Layer 3 of a small transformer language model trained on English Wikipedia (11 layers, counted from 0, width 128).
A neuron's activation on a vector x is ReLU(weights . x + bias), where the dot is the dot product.
The model reads these tokens: " Big" " Th" "ing." "\"" " M" "p" "3." "c" "om" " featured" " the" " E" "P" " in" " their" " \"H" "ot" " Art" "ist" " Sp" "ot" "l" "ight" "\""

The vector x that enters this layer's MLP at each token. A number n stands for n times 0.017.
0 " Big": 26 -10 22 17 34 -5 -19 -22 -2 -26 4 6 -24 34 22 12 -3 1 -28 -31 -7 -5 -11 4 15 -5 16 -8 -13 -431 -45 -19 -6 -11 -20 6 14 -16 -5 17 -10 -16 21 -21 11 13 20 50 6 8 -38 -11 -34 -50 26 -15 -23 28 22 -19 28 -19 -19 19 14 -7 -1 -12 -4 -26 -1 -1 -2 -7 3 -19 24 6 -52 7 0 -18 12 -17 19 20 29 -26 -9 2 -19 34 -16 5 1 -21 135 12 -7 15 -14 35 -18 -1 -8 169 22 23 28 -15 10 12 9 -21 -4 18 7 -18 30 -64 26 -2 -64 -6 48 20 5 19
1 " Th": -5 15 -5 28 39 -40 21 -5 17 8 6 10 -14 12 68 67 -28 73 -68 -65 -3 10 -42 -29 20 -25 -5 -13 -7 -349 -7 11 22 -16 42 -4 15 -9 -35 -10 -38 5 14 54 -26 11 10 -15 2 7 9 12 -30 -48 5 -12 0 41 3 -27 72 -33 55 3 -31 29 -27 -13 14 -58 -14 -4 -11 -55 20 -41 -22 -17 21 -40 13 12 -42 -12 23 -10 57 -37 -3 25 14 2 -6 -14 -27 -43 140 -15 4 -32 8 21 -126 -37 9 113 75 -22 10 -5 -48 -7 -17 7 16 108 -48 -6 89 5 14 41 11 8 -14 -1 41 -20
2 "ing.": -9 1 -16 8 22 -13 52 -21 23 -19 -23 41 0 44 13 14 -9 8 28 -6 1 -32 -4 -29 36 -16 9 13 -38 -387 -21 -18 9 -14 30 19 -45 -24 -5 1 7 7 -10 -6 24 -23 14 6 -28 34 29 10 10 7 6 -40 -7 7 -37 47 -11 -4 -27 -4 -9 -12 -7 15 -9 -66 4 8 -19 -61 -15 -9 -32 -37 15 -23 21 6 -53 12 27 -36 18 -37 -27 13 13 29 -13 -21 -15 -3 134 12 40 16 1 108 -23 -7 -19 158 -36 -39 20 7 -1 13 46 1 -54 57 -46 -32 58 -58 40 31 -13 20 3 19 -18 9
3 "\"": -19 29 -2 -23 43 -47 -10 -16 3 -16 -17 2 -21 28 28 -7 19 -1 0 21 -32 -22 -11 -18 17 17 -36 -9 -11 -413 -55 -16 -14 8 5 1 16 -32 38 -16 25 -14 -42 42 -17 -29 -26 7 36 -20 3 21 19 19 9 15 16 18 -6 36 31 -20 -22 -24 -27 32 11 -21 -4 -1 -4 -2 -11 -5 -29 -35 -23 31 23 -27 13 -5 13 13 -19 15 -1 -9 -15 28 -5 5 10 -28 -33 26 134 -14 11 -42 -5 85 -21 23 30 140 2 -13 29 14 -40 -61 29 -3 -34 49 -18 -22 61 -26 35 6 -2 21 10 -35 -4 -35
4 " M": -6 -29 -3 60 7 8 -17 -21 -9 -26 -6 -9 11 -16 9 -9 -6 4 -11 -43 -25 -37 -37 49 20 10 -17 -28 -1 -420 -37 43 20 -16 23 2 62 -8 -6 11 -35 -16 -16 3 -48 -14 6 -31 19 31 -7 5 60 -18 15 -33 14 35 6 -3 54 -36 40 -10 -47 5 -26 7 6 23 35 -37 3 -65 -31 -34 25 12 41 14 -5 9 -34 -9 1 0 -7 -31 1 27 -6 51 -20 28 -29 -22 127 -40 -6 -19 -9 10 -22 -10 -21 179 38 -11 39 21 -55 10 12 34 -16 24 5 6 40 9 24 81 -47 -18 5 24 -7 -4
5 "p": -31 52 19 28 44 5 24 46 -60 -17 3 -11 -14 23 -8 6 16 71 -22 7 25 -21 -8 20 10 54 -24 53 -23 -399 -37 -10 44 -20 11 1 14 -10 -36 2 7 -52 -17 -16 -16 23 -25 -85 -25 12 13 27 -4 -12 17 31 31 -33 10 -22 25 -13 15 -42 -55 12 -40 -52 12 13 -38 25 -16 -36 11 -24 -35 -19 3 -2 32 22 -45 51 -11 5 9 26 5 -12 5 38 -5 -35 -22 -52 130 -20 2 -13 -23 0 -37 -1 29 175 48 0 -29 14 -44 -53 15 -5 -60 55 -2 22 -10 -3 29 69 -19 13 23 -6 5 34
6 "3.": 3 6 -1 -26 39 -13 50 -17 -2 -46 -31 9 6 12 14 -1 -18 41 35 -34 12 -33 -10 -46 22 -3 -7 61 -59 -421 -35 -5 14 -17 86 20 -13 13 2 -4 15 -13 -4 -16 -3 -27 -30 -27 -33 -3 43 6 0 36 -10 -39 11 19 -27 54 -7 -3 -32 4 -15 -12 18 15 -7 -14 15 20 7 -32 -28 -13 -24 -6 26 -33 16 23 -5 15 -10 -24 35 -36 -29 -11 9 42 -5 14 6 -15 123 3 24 -9 -14 70 10 5 -19 144 -70 -48 32 0 10 -16 54 9 -55 32 -16 -10 11 -46 39 72 -22 15 9 6 -31 37
7 "c": -43 39 -14 18 37 -31 51 11 0 -25 -24 -32 -27 -20 14 21 -2 8 -24 -5 -3 -6 -19 -29 15 104 0 -2 5 -409 -25 42 -18 20 6 11 40 -19 -41 -4 55 -9 24 -6 -17 -23 -9 -39 45 6 61 28 11 -25 24 4 20 -41 14 -3 22 46 15 -20 -35 -5 -44 -9 18 5 16 21 11 -40 -10 23 -10 11 -6 -22 33 -6 -21 0 -55 -24 -15 20 -1 -9 -22 30 -31 14 -20 -66 126 10 11 11 11 -8 24 -13 17 182 36 -35 -18 51 -61 -18 26 -30 -56 28 -24 -37 16 -14 27 23 -31 -9 2 -3 3 -2
8 "om": -1 76 -55 12 18 6 3 5 -16 1 -26 0 -24 2 60 17 39 -24 54 -6 -36 -25 -26 7 -22 16 8 -1 13 -403 -27 -23 -20 -24 68 -19 81 9 -36 -22 -5 -37 -50 23 -13 -7 10 -29 42 31 -3 19 49 -4 19 -2 20 47 -8 -11 35 -10 0 -8 -27 1 -8 2 11 -4 16 -38 -3 15 -58 5 -19 20 -29 -14 18 10 -66 18 -40 9 4 14 -10 -29 18 21 5 32 6 -42 125 -6 -28 9 0 50 13 43 -13 190 -27 -36 1 48 -33 -7 21 31 -44 -2 -38 -40 -29 -54 5 76 -24 -34 -2 -2 -27 -16
9 " featured": -36 -25 58 4 67 -20 -35 42 -22 -51 -7 13 8 -12 -11 49 -8 -41 12 -10 52 -10 12 -18 43 41 -31 -36 -37 -416 -39 4 -27 16 36 -27 23 -1 2 41 15 -52 -9 -4 -38 -28 14 -52 76 18 26 6 15 10 23 4 -22 -26 4 3 18 5 -17 16 -15 20 0 3 -9 -7 -13 -13 -46 7 -52 -64 -31 23 10 13 -4 20 24 23 -8 -33 -30 63 0 -27 12 27 3 3 5 -9 115 0 37 -25 1 169 -27 -22 3 72 -21 -10 -5 26 -23 -7 25 0 -61 10 -42 -43 74 3 19 34 -62 31 16 -5 -46 -7
10 " the": 24 -48 -15 5 11 -58 -11 4 19 -40 1 16 -10 4 3 58 -25 0 -39 -26 10 -4 -44 -3 5 3 8 5 7 -447 -25 0 -2 -6 35 8 51 -4 -1 27 0 -38 -12 -2 0 12 -13 -36 38 16 14 5 31 -28 32 -25 20 -8 11 -16 -8 -38 21 3 -38 -1 -3 -15 15 8 21 -32 -5 25 -54 -17 13 30 58 -11 -4 -19 0 28 -35 -41 -37 21 -18 24 -7 -2 7 13 28 -20 118 14 30 -18 -8 128 -48 -14 -41 156 24 -9 20 -2 -66 -11 1 -4 -9 17 9 -3 38 -13 21 40 -5 -15 -16 37 -8 -15
11 " E": 17 -21 43 7 37 3 4 -18 -13 -53 -1 9 3 -34 12 16 -3 -1 -66 -27 20 -13 -35 26 34 -13 15 -53 16 -431 -29 33 24 3 43 -22 -16 60 -12 1 -22 -86 16 36 -38 -13 -27 -38 -10 -12 23 25 5 2 3 -2 28 47 -27 -19 35 2 -3 21 -23 -6 -22 32 7 -18 28 10 -42 -43 8 -24 -2 15 17 -23 -4 73 -34 5 17 -25 44 12 43 13 -22 13 -37 34 -18 -76 117 -8 -1 -44 -13 23 -55 -16 -26 173 5 29 27 3 -39 -5 -23 40 -27 8 -13 45 24 44 -1 64 13 -11 19 9 26 -21
12 "P": -9 29 19 52 17 18 15 14 -45 -22 -9 -22 -23 20 37 13 8 46 -26 0 -18 27 -21 37 7 -11 -7 21 -24 -444 -47 15 32 -28 8 -14 -10 11 -9 -28 -9 -23 -39 -31 -4 6 -63 -45 -36 27 10 35 9 9 21 16 20 17 1 -7 4 -50 19 2 -30 2 -42 -36 11 14 -32 36 -33 -51 55 -13 -7 9 -6 -35 5 -3 -30 8 19 -3 6 51 19 36 36 24 31 -28 -41 -54 117 -39 2 2 -11 12 21 -4 1 173 -23 9 6 -13 -10 -29 -17 -22 -35 78 17 15 2 54 24 53 15 7 -17 -23 10 15
13 " in": -4 -24 1 12 2 7 -8 -23 -8 -22 -1 8 3 21 -14 61 -41 22 -26 1 30 -18 6 34 25 4 0 28 -27 -448 -49 -6 20 -30 0 -41 -16 36 -5 14 -21 -37 73 -10 -5 -1 -29 -85 3 12 -16 2 40 0 40 5 -7 8 13 32 49 -35 -14 -2 -28 -13 -34 39 45 -12 -16 -20 -28 14 36 -34 -27 -24 5 -6 -28 12 0 39 0 -52 8 23 11 -1 -2 1 -37 3 -36 -22 114 22 6 -3 2 129 -59 -42 21 136 -8 1 -10 16 -29 -23 -16 -17 -65 46 -3 -25 70 16 20 41 -11 20 44 -7 18 15
14 " their": 5 -19 -14 35 57 -24 -24 -12 17 -26 -14 -23 -16 6 21 44 -46 54 -42 16 19 -5 -27 10 32 -42 -2 15 -30 -438 -61 43 14 -23 45 0 54 7 2 41 -29 -33 -20 -25 -13 -36 13 -71 -27 40 7 14 -1 -19 40 -31 29 -22 -11 -14 15 -6 9 -8 -36 12 -3 -36 3 -45 41 -11 -36 9 -62 2 15 31 30 23 -62 -46 -34 33 13 6 -25 18 -18 28 5 19 -1 -24 18 -7 110 -1 26 8 14 170 -58 -32 -25 123 14 -24 6 6 -49 1 -5 4 -21 18 4 -5 80 -5 25 13 -26 9 5 28 -6 33
15 " \"H": -12 -42 -50 11 44 -35 16 2 18 -19 -5 -4 -11 29 59 -15 -21 83 -32 13 -21 11 -17 25 31 -87 17 -17 -10 -422 -44 20 47 -41 -9 24 -3 25 -59 38 7 -58 -23 -16 18 -32 -40 0 7 6 35 15 22 43 45 7 28 44 11 -5 8 -43 10 -43 -49 11 11 19 20 -22 10 30 -32 -41 -38 -28 3 43 -13 25 -55 5 -27 -11 23 -2 -22 -25 26 39 -20 44 -1 14 -47 -20 109 -66 20 12 5 33 -67 -48 6 147 20 -12 15 -12 -50 2 -4 78 11 94 -48 2 98 -10 18 2 -11 24 -26 -55 26 -28
16 "ot": -5 106 2 30 25 28 7 40 -47 -8 -24 1 26 1 87 98 -43 65 -22 6 -31 3 -2 50 -18 -5 8 -9 8 -418 -67 18 20 -50 11 3 -10 38 -36 12 -5 -89 24 -10 -8 -13 -25 -77 -6 9 -33 1 -19 44 30 66 -2 33 5 -39 5 -35 15 -8 3 9 -37 -27 -14 -42 -29 -34 -7 -26 10 8 -51 -27 -19 -12 31 21 -5 58 21 -24 44 4 -3 -13 15 14 12 -72 -27 -37 113 -11 -14 9 10 42 -23 -7 2 182 32 -8 -19 -6 4 -22 12 -47 -44 25 -39 -13 18 38 -17 14 28 16 -10 29 31 -14
17 " Art": -13 -5 42 22 32 -51 3 -5 -34 -3 -7 -6 36 -23 27 18 -55 71 -24 15 22 -35 -19 -17 42 0 -12 -59 14 -436 -86 19 7 25 38 -30 4 41 -64 -16 -20 -35 -30 5 3 -19 33 -3 -4 42 27 33 69 -7 16 38 17 26 -23 -23 28 2 19 36 -24 -6 -9 79 -19 0 26 -12 0 -62 -8 -39 55 -5 15 15 -45 3 -22 -16 23 -33 -43 2 2 48 -40 58 13 -14 -41 -60 108 -38 -17 3 7 52 -11 -29 -26 148 28 7 10 -35 -4 9 2 10 -21 27 -90 6 60 61 -11 -18 11 -9 51 -11 -21 35
18 "ist": -49 43 72 5 5 -51 -1 12 -51 -20 -24 -44 11 -3 68 47 -20 35 6 57 24 9 0 -21 21 14 -23 3 -35 -443 -46 -12 19 -7 -22 20 12 26 -46 -51 -35 -20 5 -2 -17 -8 34 -36 -1 38 12 22 19 14 57 28 30 -14 -2 -9 -31 20 -32 23 -19 -1 -6 -23 -12 -42 -28 31 -32 -24 36 -19 39 -16 16 11 30 -8 -9 51 -5 -20 -31 -4 -13 -25 31 40 21 -26 -13 -33 109 -13 -50 5 45 80 2 -14 -12 174 20 43 13 -9 12 20 -35 -30 -15 38 -63 -39 39 5 -2 10 -4 -10 -8 -25 6 -2
19 " Sp": -47 -8 37 49 35 19 -10 26 -42 -32 13 -28 6 -28 15 63 -19 35 -21 -2 -2 9 2 38 5 -13 -3 6 10 -444 -76 21 86 -19 27 27 -10 41 -55 -18 -40 -66 -22 -8 -15 47 47 -18 -13 12 -21 29 -12 4 31 -28 -16 0 8 -43 16 -39 77 5 -13 83 -13 -39 -23 26 -22 31 0 -61 30 -39 22 19 -20 5 -25 21 -30 43 0 -24 -45 -12 19 32 29 44 4 1 -40 -65 104 -48 23 1 -15 21 -65 -23 15 130 51 5 22 -25 -4 26 -25 6 -29 61 -33 -29 52 20 -21 29 -10 -10 -19 1 6 36
20 "ot": -24 84 -1 24 19 26 0 41 -37 -4 -11 -2 -3 -3 92 130 -29 32 -3 -14 -20 -5 9 22 -7 1 -7 14 9 -436 -50 26 31 -43 12 -23 -8 45 -53 16 -9 -72 2 7 -11 9 -14 -65 7 18 -20 5 -23 33 30 44 -20 29 3 -45 1 -23 27 -11 25 14 -20 -12 1 -8 -45 -48 2 -11 29 4 -27 -29 -34 -17 5 30 -11 73 -2 -29 25 18 11 -24 14 15 17 -43 -18 -42 107 8 -15 -2 10 44 -18 -9 -7 192 10 -10 -6 -12 34 -20 -6 -63 -25 37 -44 -28 5 39 -31 14 37 14 -57 32 11 -11
21 "l": -44 0 -13 20 31 24 -5 26 -6 5 -10 0 -9 -30 58 40 -20 82 9 -4 -39 -5 6 7 32 -4 -24 -24 25 -447 26 45 -14 -8 48 10 49 -13 -75 7 -11 -31 -57 66 -13 40 8 -53 -17 4 65 28 -14 -9 21 12 -2 0 13 -31 34 -11 49 -38 -17 29 -8 32 29 -1 -2 -11 -17 -14 -28 8 12 -24 -75 16 -27 -21 -52 14 -20 -21 -20 19 2 -16 -20 20 -60 -17 -4 -52 102 21 -16 1 23 38 5 -5 -45 247 3 -14 27 -3 -1 -3 5 -16 -10 19 -18 16 24 2 -14 21 38 16 -31 5 -27 2
22 "ight": -35 46 46 -9 5 -10 -23 3 -2 -5 -21 2 -38 35 106 100 -4 21 34 -17 -29 -4 -17 -29 -14 -2 1 -12 -10 -441 -29 -32 -20 -36 55 -16 12 -22 -41 -24 -17 18 -15 23 50 -5 13 -47 -7 30 19 23 9 5 29 -1 -18 1 21 -22 -25 -11 2 -25 12 14 -7 -4 25 36 -74 -23 3 8 19 -6 45 -12 -24 2 37 5 -32 6 -26 -22 -8 -17 2 -1 47 0 -8 3 -27 -34 103 13 -4 4 25 125 -27 -56 -34 199 -38 10 19 -33 34 -10 2 24 14 74 -75 -46 35 16 5 33 -9 -16 -26 -5 -20 -9
23 "\"": -55 19 -7 -48 25 -24 -30 -16 -1 -14 -17 -14 -34 15 63 35 18 11 27 41 -12 -23 1 -26 34 -7 -49 -2 -32 -477 -26 -6 -12 37 15 -13 9 -19 9 -23 13 -1 -36 66 -9 -21 -17 8 21 -6 24 20 14 17 14 3 5 8 2 26 18 -14 -1 -11 10 39 20 -1 6 48 -15 -15 -16 13 5 -34 4 18 4 -20 -25 -2 18 20 -28 11 -9 -6 4 18 -8 9 21 -3 -46 19 98 -8 21 -46 0 94 -20 5 13 173 -36 5 35 0 -14 -51 11 -21 6 65 -19 -39 28 2 6 -21 32 9 -13 -35 -14 -35

Each question shows the input weights of one neuron of the MLP. A number n stands for n times 0.0011.

n284 (bias 0.029): -70 74 -75 -5 52 85 103 -139 -68 -43 -99 9 -23 -186 -15 133 -93 53 53 79 11 -14 -132 -172 81 63 -67 56 -103 92 51 -10 13 80 -94 101 154 94 131 51 43 -38 25 -58 56 -72 82 -8 277 51 -41 116 82 -240 -134 29 -94 -1 -104 85 138 -66 131 62 -59 -18 27 106 -163 7 23 10 -3 113 20 -88 13 50 -73 39 -25 -189 -53 27 -67 108 -91 210 -113 -146 -132 26 55 -49 -91 120 -12 -77 -22 43 -17 -6 96 -179 110 -151 0 21 71 58 49 -78 -5 -131 -123 64 34 -97 79 -126 -27 115 44 54 -135 -107 -86 1
Which token does this neuron like most? 9 " featured"

n457 (bias 0.016): 7 -175 -142 -186 98 99 -63 -5 3 79 -4 -218 -151 -40 -57 24 -45 -14 -17 -126 39 -45 -24 -21 -8 22 22 113 93 48 -20 48 -111 -111 -38 -32 20 144 -64 5 -73 -15 -199 9 16 142 -167 105 249 -11 49 137 74 8 23 -63 -108 91 53 -2 -16 -178 26 -56 76 97 -32 83 -39 188 102 -31 -110 130 -61 -195 131 201 15 47 42 126 -86 -178 -25 -4 53 16 25 18 69 -92 -59 65 210 -8 -32 -16 54 -104 34 49 8 17 94 -38 56 238 20 -91 97 24 -22 59 -71 15 25 -37 -252 -33 -20 -52 69 73 -108 -7 -95 25
Its two highest activations, in order, are on tokens 10 " the", 8 "om"

n446 (bias 0.016): -9 -162 -60 3 49 51 113 -50 38 -60 -38 -46 5 39 -60 -156 -93 -13 -168 194 -6 -33 -55 -13 -68 -79 245 -29 -76 1 -61 22 31 -110 -44 -7 -50 142 1 138 -16 -79 -18 -71 -6 -26 128 87 -1 -88 -49 103 18 109 -68 -55 -45 -31 -46 89 15 47 1 -20 -41 18 16 -56 6 30 87 67 84 10 98 76 -55 2 57 99 44 32 81 39 52 32 -7 -131 88 -5 20 -25 -77 -118 -103 -49 -33 -91 -40 39 77 -165 -83 -87 73 -131 107 58 39 -51 43 -88 -57 119 7 7 105 75 29 59 -110 -18 -17 90 51 -18 93 103
On which token does it fire most, and how strongly? 15 " \"H", at about 0.87

n470 (bias 0.007): -143 -86 -6 31 6 111 67 115 32 -17 -92 -129 153 -67 39 -134 27 9 84 78 -15 42 107 116 103 115 -10 -194 -41 59 -25 34 19 -105 49 -35 -26 13 54 151 88 -70 -95 57 -188 -138 161 -23 -170 -47 -47 -6 -59 187 38 -86 -47 10 87 -39 -19 -54 -66 -59 58 -144 -19 -89 -66 16 -71 70 -234 -71 26 88 -159 -83 -111 75 61 -67 -18 36 -7 30 67 131 -48 -136 113 -77 6 -284 25 46 -71 -12 83 39 -184 -20 29 -3 114 -81 28 91 98 -37 156 -32 154 -44 -140 -54 31 35 -32 -4 103 -6 -102 127 157 -40 52 -67
Which token does this neuron like most? 16 "ot"

n379 (bias -0.009): -95 131 -24 -178 -118 -92 34 -49 62 53 82 -79 65 -1 -13 -90 -9 66 -193 -56 11 33 15 67 -97 -69 -19 -19 79 45 -45 -89 -50 98 23 119 60 -72 149 -6 48 20 46 38 -22 -87 -100 99 182 93 -58 -100 17 78 -3 -171 -1 -259 80 -4 15 -146 -28 99 -8 40 -59 -231 -103 -43 -7 116 35 -53 14 71 76 164 -44 -4 -57 -35 126 121 -151 -110 26 32 -27 -1 -2 59 92 -49 -91 118 -45 28 -20 -82 -169 87 3 -87 -51 -24 -202 195 -105 -173 -45 41 -1 101 9 -12 121 -27 -89 -98 54 59 21 22 127 171 -45 56
Which token does this neuron like most? 10 " the"

n415 (bias -0.023): 62 13 -45 12 -19 -13 -33 -34 25 -65 45 12 23 62 -60 29 -51 64 6 -10 -27 -57 -138 -113 158 6 39 -1 42 83 45 -18 -27 -74 -14 -52 38 -8 28 -76 -28 -6 -79 -65 14 -22 -25 12 9 5 13 30 46 48 57 -80 88 -24 -91 -54 54 -35 -23 -61 -110 -81 -153 -96 61 -150 -28 46 4 -88 -20 -38 29 50 -47 51 136 -61 -25 -44 32 -102 32 -44 -178 -44 -8 -43 -63 -71 -69 17 272 103 -73 -138 -207 -52 -50 -44 4 -99 89 -95 -92 9 60 -55 90 24 -12 -72 94 69 29 -128 128 14 11 50 -7 60 -62 -90
Its three highest activations, in order, are on tokens 1 " Th", 2 "ing.", 5 "p"

n166 (bias -0.014): -109 64 14 -1 9 67 -36 -114 -53 -118 -26 186 -58 3 -28 7 -14 -18 49 -29 -22 -64 -119 -96 185 -5 18 -116 -176 58 24 -131 69 79 6 142 29 58 214 99 122 -110 -187 212 142 97 95 -46 23 131 1 -19 -52 -38 -83 -42 -220 89 12 -26 35 -57 -131 -76 -31 -32 -25 69 147 -5 19 10 -175 97 26 -257 142 -4 -52 164 288 -6 -133 -31 137 144 -162 113 184 33 -32 35 -24 24 -144 -45 -123 -36 -167 80 120 9 -40 -167 91 15 -40 73 -177 -107 249 3 73 -167 -7 107 -72 -13 35 24 138 75 22 -2 -7 101 2 -1
Its three highest activations, in order, are on tokens 22 "ight", 9 " featured", 2 "ing."

n143 (bias -0.026): 0 72 36 -44 111 29 -37 25 7 30 -15 54 44 -78 -42 45 46 -43 93 -111 -77 85 -85 -158 27 -68 -17 96 -101 14 99 -51 120 27 100 42 47 -82 295 138 0 -63 -149 158 123 58 -76 -41 190 95 -145 15 7 65 -234 -80 -83 -7 -47 107 -167 -24 74 31 2 -22 -81 -121 121 101 70 -14 -80 42 36 -120 84 -68 -172 58 40 -117 -3 -78 -30 -131 -87 281 -30 -138 21 -59 0 61 32 13 -43 2 -7 -74 -136 -132 34 25 43 -110 -77 80 10 26 49 -22 145 16 -144 49 -4 -8 -42 -22 29 -12 59 65 41 -10 -24 -49
Which token does this neuron like most? 9 " featured"

n75 (bias 0.019): 87 9 21 78 48 16 -35 -97 22 124 3 -65 -44 123 -41 40 81 -36 30 -69 26 -15 -115 28 130 117 45 -56 -67 55 32 83 -42 -150 -61 -113 -49 32 -63 -67 -60 -33 -79 80 1 151 -118 226 -101 63 -30 124 24 6 -32 21 -108 35 25 -98 80 -21 -97 -75 -62 1 -161 -75 -63 -46 -28 53 -7 -65 -35 2 -2 -46 95 -162 186 -42 -33 -116 110 -13 -37 41 -60 99 84 49 -30 -231 32 29 66 -41 -38 -57 -32 -52 -73 129 -45 -75 -30 23 -6 73 -59 -27 -19 -50 -62 -63 28 113 69 -91 86 18 13 -14 25 57 32 -167
Which token does this neuron like most? 1 " Th"

n497 (bias -0.014): 104 -110 -76 69 -18 -3 -97 -111 -72 103 -14 97 7 -29 15 -103 -72 4 -146 -25 -123 69 9 68 58 -71 95 -166 -22 35 48 34 72 -47 -71 91 -5 71 -21 -63 -40 -63 95 -86 29 8 148 49 -27 42 11 30 76 33 -44 -14 -51 146 -151 -138 154 160 -9 56 -84 -1 40 40 -116 2 4 2 -33 -47 109 -12 -86 153 17 -21 44 70 43 -76 176 137 -56 45 -55 1 -57 -52 22 -123 -85 89 31 -94 51 -90 -42 -314 -117 20 32 -19 142 61 59 -151 -131 99 -15 54 -12 51 19 -88 125 111 -5 -44 -100 98 146 -111 33 53
On which token does it fire most, and how strongly? 15 " \"H", at about 1.1

n202 (bias 0.008): 113 -124 3 142 -57 13 55 29 -40 -21 89 108 -110 -143 -99 -148 42 -243 36 195 -59 -89 168 -4 -88 9 106 -162 20 48 -21 -137 -203 3 -119 -137 -100 -51 93 -44 86 -53 -21 -97 208 50 -165 -44 3 -24 55 66 65 26 41 -140 -3 78 113 -25 -63 -134 25 119 164 70 57 -113 178 72 -93 103 115 2 76 -84 10 124 -33 63 -23 25 -84 79 81 7 -155 157 87 73 -215 -80 74 -135 -67 -44 -19 -18 109 14 -38 25 -68 -90 77 -4 -43 -72 -55 -143 134 67 53 86 -162 60 23 62 -73 -123 131 83 117 1 -75 58 2 -43
On which token does it fire most, and how strongly? 12 "P", at about 0.1

n96 (bias -0.014): -20 -154 -124 -41 4 44 -162 -144 70 41 35 -49 -76 -234 -94 15 148 -114 31 95 -2 -83 54 61 161 95 -102 132 -140 53 -29 -85 -24 -4 30 113 118 -51 51 123 -122 -84 -118 5 41 -103 1 12 67 207 -281 108 -52 -9 -11 -115 -23 -168 -15 -277 50 120 5 -179 59 -56 69 -124 -79 -76 59 108 -200 -10 -146 -67 194 110 -19 236 -154 -189 -40 127 9 69 -134 119 150 -16 117 -45 114 -36 178 201 -90 -70 -17 -119 -11 72 22 140 -95 -67 -28 42 109 117 -73 94 108 71 -13 -7 -11 60 38 -20 245 -121 -48 156 75 5 49 28
Which token does this neuron like most? 14 " their"

n283 (bias 0.010): -28 -195 -2 -53 -80 -9 -7 11 64 6 83 -13 -265 -57 -40 -111 -40 27 -9 -114 80 -66 -75 113 148 48 -31 -162 -59 61 18 -44 -32 236 -5 126 -35 -16 9 51 -49 25 -63 101 -182 -25 126 163 107 -87 7 56 15 -46 -80 -138 9 -34 17 -27 -25 0 38 -11 -59 49 138 -53 -104 -67 98 210 -166 -93 43 -5 127 103 -58 66 -51 65 83 -103 69 34 -137 115 -101 81 -66 -162 40 53 -39 52 26 -61 126 22 -107 -53 99 -2 -137 4 56 275 1 28 38 30 65 -53 42 59 -33 117 17 -53 44 -7 -48 87 94 47 98 -42
Which token does this neuron like most? 0 " Big"

n249 (bias -0.019): 121 -3 -39 -3 83 7 -10 -152 81 101 8 114 -13 -64 -11 -87 -30 100 6 222 -194 -125 -60 -4 55 37 111 121 49 4 134 -63 147 -110 -133 -7 202 -9 61 137 61 -94 -19 38 98 161 7 -55 -18 31 -17 94 -85 -162 50 7 -34 26 40 -100 30 33 -88 -78 -42 -81 -30 46 70 70 71 3 -50 57 -31 -155 -45 -123 6 -61 71 -116 74 60 -53 -91 -121 139 -12 -151 -107 128 -87 -100 -219 49 -45 78 -5 -24 174 -62 -106 -4 -61 -51 182 105 36 25 -19 -44 146 -92 -113 -137 -41 -58 35 -8 28 78 165 109 -75 122 226 117
Its three highest activations, in order, are on tokens 21 "l", 5 "p", 13 " in"

n492 (bias -0.014): 73 -53 -59 -89 -128 -36 178 -15 104 79 41 -62 -45 -162 -2 -97 144 -166 -82 11 -67 -14 -7 71 14 57 -40 -43 234 12 101 -76 -159 -81 59 73 -17 28 106 111 9 -10 -5 -27 -49 -95 -51 76 249 -17 -77 -69 53 110 -241 30 60 -45 183 115 22 20 -126 -10 49 -54 -12 -74 59 123 104 121 174 38 -69 107 69 -7 -143 -51 51 -6 157 74 -138 -71 -2 14 -91 -78 -67 -98 53 -129 -138 138 9 -4 33 -170 -51 -20 8 46 -14 -75 -17 -16 -178 -72 -49 -78 129 323 -98 31 -12 -53 -34 -150 20 63 42 21 55 0 -79 9
Its two highest activations, in order, are on tokens 3 "\"", 8 "om"

n95 (bias 0.009): 76 -169 -181 -130 -76 -121 138 -48 33 -5 -23 -87 86 -66 -60 -92 -56 -116 53 121 -138 -45 -41 111 -62 138 92 104 -131 97 9 46 -82 -231 -28 224 -42 -33 -55 68 -83 58 -91 -47 96 -84 27 54 30 -51 89 -56 22 65 -113 19 -12 65 51 88 -126 60 -109 60 125 -71 15 16 -52 -18 66 20 99 -34 -34 47 -99 -184 90 -6 199 106 -243 6 86 87 100 -115 -39 -40 -99 -40 -87 -189 -17 69 -33 60 52 -31 151 26 -34 135 37 -11 128 -68 -79 59 -48 44 40 93 -153 -148 6 23 41 -18 51 92 13 141 79 136 82 3
Its two highest activations, in order, are on tokens 2 "ing.", 6 "3."

n325 (bias -0.012): -157 -190 34 -168 103 233 11 7 -57 5 57 34 -22 55 -53 -66 32 -3 42 30 87 -80 68 83 -28 -139 36 208 -29 29 -139 -129 -40 -57 40 66 4 41 302 213 -93 48 -23 -7 79 30 -12 11 97 -59 5 -51 57 86 -93 -111 -131 -88 71 81 -265 15 -42 40 67 -71 -71 -33 -124 -21 113 38 -41 29 -89 -36 -47 -2 -72 -1 68 -48 -16 -23 -150 -154 -12 18 29 6 138 -9 2 10 28 30 21 -11 -10 -50 65 44 57 30 -20 -30 -158 85 10 31 -38 21 56 -12 -33 -252 81 -49 -46 -33 9 4 27 84 -100 68 87 -131
Its three highest activations, in order, are on tokens 6 "3.", 9 " featured", 2 "ing."

n398 (bias 0.010): -135 124 -103 -100 116 65 21 -12 -134 -159 13 -50 97 -125 -55 -65 52 10 70 111 25 5 -69 -51 37 64 108 28 123 22 214 19 -104 -99 -41 183 127 -107 6 -78 205 -41 8 22 -100 21 118 95 202 108 20 131 -64 -61 123 29 107 -97 9 74 63 82 -76 -34 75 -10 -23 -140 -133 -162 -59 145 57 8 -19 -4 103 41 -76 28 -84 -61 87 15 -116 -45 89 45 100 46 -33 -35 -48 36 220 -17 -33 31 -194 -9 56 -2 146 -59 42 -35 37 91 34 209 19 24 -29 95 -38 -177 181 110 91 -14 -62 -98 -249 -47 -254 -33 -44 -190
On which token does it fire most, and how strongly? 7 "c", at about 0.89

n16 (bias 0.025): -60 -44 4 1 -81 36 36 40 -67 -1 -11 -116 -27 -85 -11 -76 44 54 -72 91 214 53 182 1 2 -1 -87 154 101 57 33 27 130 -18 -82 -80 -140 198 -38 -58 62 -64 28 -186 -24 155 61 27 55 68 74 120 -144 45 107 41 -45 39 63 -144 57 -8 -6 75 -105 36 41 -33 -149 -44 -177 129 -55 -34 112 8 -73 82 -184 -38 44 75 -58 78 57 -10 -43 124 101 -39 79 134 -17 -79 51 -15 -46 -44 -103 26 -39 -133 51 -101 213 -81 -46 -90 48 16 107 6 -20 -158 -62 -50 121 -35 -74 -42 -134 -57 95 -30 2 -93 -35 -59
Which token does this neuron like most? 19 " Sp"